Layer 14 of a small transformer language model trained on English Wikipedia (21 layers, counted from 0, width 128). Numbers have three digits each and are written without spaces.
In attention head 2, each number of a token's query is one row of weights dot the token's vector x. The head spreads its attention over the tokens so far by the softmax of query dot key.

Query weights of the head. A number n stands for (n - 500) times 0.00065.
q0: 527553415409668464396769396389378670380514396342498499529362035333442454466650616683652469426502332491575539600711522562456724491525483669574744536589226320646547609473189517339630320500466513411308436311563534437518302377670504291580512509503425388424379426386429575520681613496634548299536562472373750463258486501185556642488636619468419609501590267464801339413593478730407589735577
q1: 445410583481726362363445393483497385556747314566298559560649556682694477477471691367643515372478447568573534492511610516476388475632641449498348465375538467476553558303173594479540447461292582473479538463553479494480543435480361333336441675469397489514531457531438686705480672375643537649640497378567512625527605340474499527486559548556411501465271553478489759710332725766402341606619
q2: 347565183453425703428282697514647614489498745339687380430385475363595328530604579395537473275556579520595452651641412508462399438483628393537649503533397458502552543507532638268470573595505415372556554514511196407601414575286611490366400658577451792430333565463573602534511483366633201510624582516315579437262642448428474565490558887509592334488639474500568549570708408649649194470553
q3: 183374450469557347547554524525642427729311414444584594447410681622568306525502471644670627437453499736696468475620578557493552541738588325614470465626461502733382568565326543603489277580644581467464339370575208461651265660561603436338509380579384374551421420606487356632495634436552438438523368491431562374417646273659593498576298618554475320448549438411520408606517540275267425595479
q4: 514378624437430640547501708378525384742415604537427377534551585534617589271452382371385645608662583454345558562482480477815420323428437432457463551386611546490695408564446613600410539624662306507539609220506536393813471483534510698444421779501446443495361794451569481493381356508581536299484342517611534616910380572624517499462563412544571424436507560587424426524558625679588521307371
q5: 485387451602558586464500694476465725510596375483310761483490396660363569533462342565798395478428444430632488510435683417405661697602311548520607618472367235451529428674348462661763518283224560725344396518371390567345626430544521559464617386478550657316417481270269400401596533595502431611254314571483570425411484374712479326482434451653657231504627404599608525501528548410386385674446
q6: 313494433421737360512598442422257618713795331361385375947663495347386486496346738497410410398469544385660659643586510433342521513426328609651508700500420396445681514593530372519560467596560412463409307567454269621595647627649574495534526619561600432495582643438407659519636595541620604679467576466460354329645402410244466417557431412421419557649520556577390348621520211497635672469610
q7: 532225638598379615540454460615566459686673609399555608631411662693671529464570546424618646352458629408457336743615388454751566436674351647596328448477658457507581436550352549458381421451359668324538550618490302405642440386285594577414731456414559608497367555825405357486371509605464687569336596353542343463377560312375422575205508665527632486670371645451572388320607529314741393528468
q8: 591593343431171413750519247479212780427649561475333458645536347325453615444326475488570422536548460350370559535714590613747571402607558438534503706279468578550420494537342690454615441565446588744534237300251444567528690422444552415496811595537182615774350502451604689676592487691631339564665731488541462499470443458551454452372385652591584726517562267534370378385536485430174482726603
q9: 528446328669772252386258534583471546612626302533381447405737313503487378650502491634532541310340449653611667469424432488469654622597598343552484591462301341509507426605332608568618471737274457565543350320293528402546677468421504487428527577595553567493526384438314628519715381677366535380459567449293772467300531743454658685532377303535749654449505475502443512390470493577205503582428
q10: 587816581410532487533638560435426431621492508667350640551671557436559597305453762404468133763578399419474507326547431713561630400604448332549468515602630667538513469355432540767574161547431458358476576387412524467493556530647279497316464481727299460539547609353501692408435402593726351527444475520482458575539539552488617597372521395453520496380298542420371584587516644332514564450592
q11: 659243499475643521429484604404483611539319387536252468564637685542493604470558560456377400513358419513463649486485579617240481649377465631360385494592389384298604562501537506855506365380581317699561706310462458565424508461628407551553272343552502444259689446462610775570643381429476548481374826282586767490615498741576586533525735367665506583501291478590462792673463535702570534567384
q12: 572534522405516677561511463471511643577442618431570246383729573498354552751506476323368477493485335536531527489193596515558544403441540463345476494366505715528417453610751442449462302359574541317408585542370463503410512577640438685542426363543639359664715493448542591397463461604726441470308703672527615554483340742551270556517558507479382704470600322346621291597291730634337573408301
q13: 432629308506484706703536534583381473161645414589604567568444262532294585428666442505530433652575427487556470422635755462534487264592648557554468541369508550602251519674365770352463561391114629335616437753365550449354420399474535703393738432509498796580576501565447493465519512536413235563558578449451485440651744482596338214550488603618541558374456538586467348514367517408437371400386
q14: 614476534542574614460299549582453557576316453436355380580610718363352408604359545508619491530548553512418489499620438581463392684430492290657401670503635433298456463371496601546474375510356283437485231395566436493677479790675508513367377574656332484457571959655578699529398538428452437552600399519422646652681521512301753539700423424562573378337593358563304448637489309445365467509445
q15: 586404383702314538460502560532425538369238461473364602549449573489426547512544661523688344446345399563488374422461539490344392529404559625511405506504700460380577588754555443582390578479566422654574532492637574523649508399611441480452513626486560419497549449463495417395450551591566523392422484632354544227656634632679371284577522603423662548540411539552448313598373501439295650546328
q16: 448310290619481515716280575676575331636367614599570424473551371486438556496508301446454506430515600521582421474518570563472447489692632458585269551311432450573552542446507577552554501450728592496300565419461500435477689650644728454581493290487112456396439367773635552445518403371451417365616365597686363645443565410667277447522706695587355354458386620445441479613459782613536525400739
q17: 500352357632376314478377404355587528536481589665267667571509573418339648410506626474645512661472599600588509599625294346488457450348674586709548468526558558496448338668584572689664296730716304616438471505460353507441611504572264530581583551532530384685510540504443443238576424641466469560298436585449542503549664611322409268545209390409650537338394321546469597711378672429383739546384
q18: 731469305693440518241616662422536587636340437596577585447505634454547515492338463597596723510456571482475468554515551483475639574402606483542325514505387557632531596560382544664490168498511403625685469502524448410569642491399486489363400237513503391489471512414429472755512675331543570501604608555499471603503342519520564635443414466574663701277527621289565671400463502591529427428253
q19: 652636520563236403419540558533423469544380574516404656595739620483569351450410454675437436660619430748443327440327548568518262599501480348380377578642573658296241545657502445422385480407479437496439671808526662642586595568455523433504325413496572240797266593554708212342434502784594541635703496579402388605439206572630471454510481373536517553493647621494550176463362430516711580361264
q20: 665537338390510353439477419447481299532441257612394597201643527316574383386284562505352555308529346457669504500799557316510542523735412424498530575580347414658437451500509470407452467278337553487631719597529589381594559533569679512626566583629438606444442315459492594715467744588511435515413357435471493663369604564644496493589482591418485546311677468539540630379639500439443688341730
q21: 550541390548638519599613318325395543346819769433703497252429647540502622496545312516467758342442405422393642633435444437555664544598817527432638420736474353373492576456356482403542503505645651526354619507288472495444569608599342331382726547539559766537548502646643496506480559397460324377461270402567448483407507633277466304521431616625518443396390591396672580365411492409549466477534
q22: 586492542570697429449313211580544443512422250592393439583577429547533238605486538619411508630655574445683604251772695556431614609515396128701299627459370482254587543441610299499781685554467524196374450253441314309489723495457402336338529239556373386435514529599458734526418466499608667528332409470497330483502558670542380473555446491438352264384577703322749605321438431550326568513607
q23: 497547425609437600457454467308663631452567563552695488459488465453363490452389641343627475345403452439601574520629283289251556526625421368386572673578378402432577491593511816240591387494626685645448339515461555516466231237464519575355675553463541386617635193530528572606607752477330514587534516443623387534269609321550786794280566567534701525597268545457688569323437532576584287432587
q24: 374708443407557455643592364284550458497552776464787466367549348562610558511430443519462897478487623406375393481540445326712405493516495389338360486439290503441400518522599276293494545509484559415356568360486492429743503316533431470375433369244428412555306707590566581522523454247240496537585492591711295492384500537508531604700476610606316593428617542649563501641752676371456350566486
q25: 553777632548640271507335543597454665686458359578529541622692416288443456550145430454571559538190569496446565269431824444725716645668481638615519503600409403437610394497378456790752452529769359283380368460255235371494445487573449390622405475518244574394664447212593583613677540786506707597478569359466417464510409508367545442536378308378476525489476525563341716396517560541233316752476
q26: 479467373659611386644589652612489531394347391518656384327462503641555418572665579428501690448512404189457466607648541423536608430783522571602424289520417368488557729586602358327482463522461503552266597375632584350472560385522485372728509594281474555408587367541469671656494620541326601404354445406401488503285610515526522694572452467631372556586484274597256380497461351539542640501496
q27: 469461448349464447531639445645470303570386644510348366636478683398413545451387823459632360608681427660718445231331703424571469371399383288574339532259648478553692515676580617590470590565564390657317829435382618599467603519625448598680473862411469280559726611437515450486372555388505398505554445730557596440602413607559430313540504426389507743459318537504451119397351351316712551420347
q28: 662553425542339423350412741325512442318664368567287451544629468489422311388478500529370419217425493595642552601480489549625462586559245570444412487517464483600504466461605524480511682436408312476181591331668293310339465665540707560582484411543893560323395629355282744581458422518350696389403547567399736656600512632566535405588412463535418363476670427661352557641541294647442637601610
q29: 491449410540536554730347543441524489603575431383372387578688521403343537508327415639428490468373570735504717488569486637393250495297475373645405574385736335480637595394492428482596543456717209531533435379328440662514604683726434585639245551590468277423509638566378549417471586361535652528410314640445834628631563665460263332639459313677575399398685397473547539400592532586534494505482
q30: 589574583543636615248265480424701501737269489413327382461516422256459572387576649421309549716519358271391576547465550699400620597370449308675358763363656512418643482354497298496640333328484347428412424249635328497507507582646371531787352552641545458297599542196400541288775444363617775638557545657499596242558771467409526600537529383655424512354646503655577634573397670646438572450602
q31: 484514553299490652594657556633374718474461614525655539463458603677401669540350625540642387548380648302382397595369449688490402487352243576382387389543436657516433437661626694646310569505490483360659592757434602482731414439257492542546530705190456604654567549516555230509366022512516332522357480853665468497410468529557527319424322506433294288529609660572561498589507370415594645353462

Each question shows a short text with each token's key, already scaled and adjusted for position as the last token sees it. A number n stands for (n - 500) times 0.0021.

Then comes the last token's vector x. A number n stands for (n - 500) times 0.018.

0 ", ": 578466411596745541627427361910697713550331513252272637406409560647587662415565390595574447864421
1 "Member ": 540425306552697583667281297552576742560381620375379513570640656530545398304497355680678597730514
2 "of ": 596375323656624733595229361498762731490554581425480461600547691323546417464571362699883636514513
3 "the ": 498434491620527720612353392586764758507418637411513483700497758352554461513583331721882641660528
4 "Board ": 432378383520650666576324291526664633559371713485482518687566702361476410359554309706705676742630
5 "of ": 500365286622665594518101391657598710462461753457458442524528563220545508534551372527814664512444
x: 382406465368487435482460497410664429471547586492523572570429604473505481497425474453560413610635568497591547422467454409484511422336503449425536613521565607495491269568547636627503529577560516503554553491470627478570462575496456553649513473637538368494474567397553557432573450441394422442469551523624589454413493468586588522473521462412570427450475577601475538452454531483541467267538
Which token does the last token look at most, and with what share of its attention? 4 "Board ", with about 70%

0 ", ": 578466411596745541627427361910697713550331513252272637406409560647587662415565390595574447864421
1 "she ": 523424272526696571688393341675580718426405635195441457552599645630602470380585439464646582757440
2 "was ": 540457297572647596658262520679620689530453629259429451437537520556640447441516459374710511706545
3 "elected ": 410448303535709558604253494545534691633385528364420440422586591471428356355507403520620790706704
4 "as ": 516427359639607686553285503614653642569340541330433457558444687483381366492575418576770784692515
5 "president ": 403446315564741625533212419571625587626353660358433533558535665376400284380552485688684860667495
x: 352486460472498492507481639422594422584617514578603454495454543466461571462409442433441537580573506544605600483383532354585524349401518553484609505502507616600582277549464522529457502620525506483632491491535660502501485564474381636668539498646521416592543433371539491585576407406506440436469411470536546481434550464571535566483413366492482483476520531581420458423557538482424481282470
Which token does the last token look at most, and with what share of its attention? 5 "president ", with about 60%

0 "1": 593472395597746550618424350918714697557343504275251650405411558629586661414565393569575451875416
1 ")": 580485226571563648597367384712633675468314516312292480477596582595620605323556475484625528751398
2 "\n": 543472336601721674681440456812659757450413506272251538433457500629583604320668461533642576743386
3 "- ": 515517293576629715647476534801657687559533534246298590580513550615642590405596432538638552630390
4 "Institute ": 419522296525593576650399437620647543611406521278490592641745682481659476366658401706580690631388
5 "for ": 371456402563641534610305534663583548555358554442623578628639705386665569561696442570684438565329
x: 437458513425470419466359559496570442528551513521462527501487625436504512473426516434371488552537562545612517569450456373603476460453431502513473634500516723460550218529511519540523540556547434543464626463469478492610514555503410604518458497706514419554454570421543545361553470467483463547537473463671451453420406477472615521481531557353533537452539560605530551428434525454510561287657
Which token does the last token look at most? 4 "Institute "

0 "ined ": 587460397593751544632434376914703713566327527262276642403410558642585654401571374601567466867415
1 "master ": 445453347463680475749390452713728703628309724237430477566578615545606381314546392673661596714409
2 "car": 397419459412694453736318452645744656667421731300496460626703546511641342362514438661769523683398
3 "p": 497687591292625624632521426665566862602489795350453537651571482547738374527589527674612518671313
4 "enter ": 459556374402649434732578397710541884429340646402478445549604565591643350421615523687488573736376
5 "of ": 500451292532694450765473496770713819550451633307387423677565643627573361492594533574693490742451
x: 456462498437518499480393516477494476548512526440588531511495499506604523436498438375447545572565569475546591506373508430560509425502430502575477632517620617550507183572456488558484479537479556471536589476446575527533564588502371551445468494623557521450521531445507530503508410415512543580522507477587552454450575514536521590468536416406581633484406547545513535462435478489558582137475
Which token does the last token look at most? 1 "master "

0 "rest": 599469398574751541641429374919716715571332526271256657401402563634600643392571384586576463867410
1 "ing ": 489384337576617586698488430767720762518328642246417475476461553485622444309629446553645530679424
2 "nearby ": 543383321531631462748507449775753722597376631298415451594447583530614413337567460553602527833458
3 "gets ": 463432318474634520754506513783723690526427669198340486622555550560609403336635396484619527754503
4 "up ": 453485334601524425654500580784561684687424532275308429544594559481655275294686556387573631678492
5 "and ": 560356370514493697707487624836631703509368607076277400494532560572588443399674474397671558771402
x: 450473480415548512520463443430537505596484465433626418529532510576577564567529387484480485462596501514526576508433446445548498416492423513577609586531597634540506173515506527445453549600468622407543481509466532515516390510411357560542508498670486578631508551566529483460544432542528492590552514436597560485494448467526477473443535513434530539510387529528461485405476437402623603206455
Which token does the last token look at most? 3 "gets "

0 "of ": 584462403600743540626434376917706702559346509258277642407401563638592664416578382591590457864417
1 "34 ": 482464387553615603708434248761758653596422622316420366567595634509609430372598404481734581913477
2 "vot": 393370248459616534582292366613775662533413783447286454521658539469528314448419285598620652881458
3 "es": 540398402583637641634462470664624719389324769503183528579535527292497326527474407479556614648311
4 ".": 535451404658625621672457384657618825515338689422222473609564603486467377356735349461619524747441
5 "\n\n": 565433443595700583593412401902674713538359508278293637422399548641542667428565389576564432849450
x: 422522532483602548514464502510494553500513518464560517483518557514477541489520504447469479537480458515519496437494516409575527443513521575498542536499709475504494038545486552545501501532477579529550480504475483594472507513474453503469503516616521458544539542486520423513537506456484499523486538465523471506498490486517497456478508495541549531502323570588491522492468481478425711226466
Which token does the last token look at most? 2 "vot"

0 "ous ": 578465404595748534635448377922705703567328528261281641412404552642588655409566387593570472867407
1 "nature ": 434437387406593400731446520754704600618309681365407473657572579538543423302497457588616654720374
2 "and ": 549324383475591507749433584891624735512319707317416495650554588616540527428709559481669585706414
3 "ques": 494363375363589322813443466661589535583346686299448444653634586575583463251595422467729724723474
4 "tions ": 589464421446583495807540423743621724468365570273347516480617719548481423342661527549554736566351
5 "the ": 636395373614578419751474399839541651496394608228343464569523696583545474422729487425647664644392
x: 452471505497533511496457429504518480584481487472574460561463519499496496515414476449439516520593510497652610494452423485609529292519490564577539594515714675462517191490497512471404493577530502486580549494405571510613495509500444471519538529586505485509468543434491476489537514472507461533533481481491585448448543487523578557532491455426609546550468534565507499493395440500454630124423
Which token does the last token look at most? 1 "nature "

0 "Malay": 568468406602745561610415342909707716572325525278285652426417573626584663412567372584568470878409
1 "al": 561547467588539799529467342589617667595378801383506527646373812513585426307604397582634568753419
2 "am ": 421544496633648737543479316581609787594325771489479551589401675717573466269722411502553512642416
3 "cinem": 366444348470766528584328396569712677588407796495435521721574743633514304306579395484612455766507
4 "a": 564548461374536680600477338753650805552387764489404529803395702559520274526671423681581434571344
5 ". ": 592438452601712583599404390871657722530349527253282583454402573660548627409577432559601453820461
x: 415507539476570563505482493491501556491501534481573521483491542530511560471514510466459476537503489505534520449492497428584526425503505562502543514510711500551503027561475539538513499538486562517530489510468516592473503516468458517444492493601549481562536561496524439497511514446473528508491527438534483501516465481515483459504506515504506522518307562594498492480477457479448722250476
Which two tokens does the last token look at most, in order? 3 "cinem", 0 "Malay"

0 "al": 577473416584745541625429375920714705563334521268266650409402560643592663410573386590579461870403
1 "am ": 441520433598662592602520414735674788531289622335530535454486677677660560303664451536594584722340
2 "cinem": 307457331474753444648342481654738659574407735471423519641635726637570323290565423497627509771473
3 "a": 508558449391548656648495395829675788544395713446392574772430693571555322514669441684573471558306
4 ". ": 586441457596713574608417398885669719528342524248283586441405572668557632409582441573592455828452
5 "The ": 644425307635622556625459386755613718528447606223376495512584620675598537422656394424671519696439
x: 493478577471499523505486444476501523545481509477516472511489487492499545504430476413488467581569479461546581478456455453583541316535481584558518576489668656532494127571477525469343501610541539534588558560447598528592503503500442514535561519538494440537512523491504514431542519461449458545533462449518542462507496463561573509485519475467574511527439558570531466481404474452467692159424
Which token does the last token look at most? 2 "cinem"

0 "12 ": 589474393600745561623424352915714702567335518281269641403418558636585652411571382580574451883417
1 "million ": 506350167532595638529374285666708564571341568346385406487538574566560485414548391461592527825420
2 "in ": 569269156646633653512370396665616625556388750432356455612515422585556452589517342469624480705375
3 "Colomb": 496425413547627668637481329577690667533393772358503463710544690580558432431474322490536676937357
4 "ian ": 422435467591613791635464330541576775449324726463562632592396726611584436479555266513585605737517
5 "dr": 424357306391686568670314437571606652611346826505473547720536627513537325378472187564803513745542
x: 501421581455536642450439549439613469597574580561499373538471505467517547460435432373432460618509424583517600443483487420545432387461386549575570474576464519483478353579555550603365471580483487476455566443532598487632392689420416571448493456631553518611580541555596553324566370346473462554502467452622541497473514615597548518430575369417659563528461502567472519451469476280416548392420
Which two tokens does the last token look at most, in order? 5 "dr", 0 "12 "

0 ")": 582474400592744549633430351918710710554339505269253647409418562642587666401569391581570444862416
1 "\n": 532481366590706641651422425847695779504391526274269552436452553621573605367627462554621523786423
2 "- ": 521527288580628694657447522797658694565520526257293599573511574589645602430585456547638530629402
3 "Paul ": 390581345588565637716499496708587595572422549166579485601630753566742555420688476659564702562330
4 "E": 466708350536495541777306638644706654530555649204709466541628677592844467491668473381686473609311
5 "hr": 355724373423567736566539593514709706461374554362558500443649909351929547435649478419616559720416
x: 433389571404578447476306447419634521524481494559504437482560611598487478482428464390477450542567348439696569483535423461553600590526445479585575569558386601546485387505445521462569559619482470546526546413479644437548481518500269532409538542589420469534520342533504511422560444450448413631581425323579523514532636486574523558449603539447476598559327558616496591409523474391512538403546
Which token does the last token look at most? 0 ")"

0 "(": 572476401600751543615432352908715696550344508264267633415407563640576667432569400579572437870419
1 "po": 488395292364598512711421390566569610579396590369359491594655755625620491350369486623727682771439
2 "on": 608338387377599733557393259583588578506186551397336299502491596483705462509355578663698696601244
3 "ool": 392359450506640572818450229499532761558243642320385474578497586545630532289425555525688679547248
4 "), ": 524480447677582586793458405561529798487230635262249486627602505639601523370499623586660494637322
5 "is ": 606465332559687603679413530531554651484460449181342362629582624684582500366670536680687545772455
x: 431500458429453480492491526412435496559498550468639471466515514473552601456488388417404540456504412423493613495341547529568532334445493539643564514517610679545631290550490501487522456554591524508479467606469741522594530626423433531482544521623524472506603487434506435526503421415515573540574426460603540470546520527514471438487508490415556688575324560486453517344427553392491595296480
Which two tokens does the last token look at most, in order? 1 "po", 0 "("

0 "overs": 591464404584741544633425352912704717572331523277260662408405566632584652394567375580581463866430
1 "ee ": 529487353609567628697501315691600809540243593345421534567397636540465446334641344620557622672516
2 "the ": 554353407651648540675433407798653750533375597273417483583460609567589533420656420550713518690466
3 "construction ": 438432361469673480641522448716684617628333692405299523678608563444508365271526331592643646736579
4 "of ": 552290305562621598693507415849626705572442577357392529674482590433471446463625494582701559659445
5 "the ": 536372395624616563675524402767639746588472581270476434639514636539616527429649424613741621797378
x: 478464543448502482530450478506513489532426504520485431553483500478488539481485490389477507594561455517585586509470499447548575341504490533564476605466671643539529169529484528520436474616558552502562569442467511490537484556551466509503563520548504456502514552463522534463546484438552505552531454468519516412485583471557555508515502433432629540537472562581518469476425482500475579072440
Which token does the last token look at most? 3 "construction "

0 "the ": 595461405601745541630439374920703709562332523263278638412399565643592662411575383585581461867420
1 "stations ": 475416291503708550644389349682738592636336773449387517579625575429565401315591410649590657836520
2 "were ": 565360285635659555642389442669560683459451618366234530687559570454528516461685452494637579740486
3 "affec": 403416280427626500631451482640535705654373558296330478616538598440506443301622503335528768667550
4 "ted ": 439443482406593696770551421648445773574303588345288621618551613555528355372665579335422752556508
5 "by ": 563366387618538605691457487754558678584433542289337579675460550638612446437661425479614636731453
x: 467471479481564555491394549475527533549515492394573493523495566571538513443503448416430521588614528490565578542421479447559427352492498548508569545545637739516518196537478483532496495554555509434520527538452523576504480541460394604461527504607424530552500556457516474480488502441564500624475468510576544520451517516487493488506524428390657546499406529533505518477398510443468521122481
Which token does the last token look at most, and with what share of its attention? 1 "stations ", with about 80%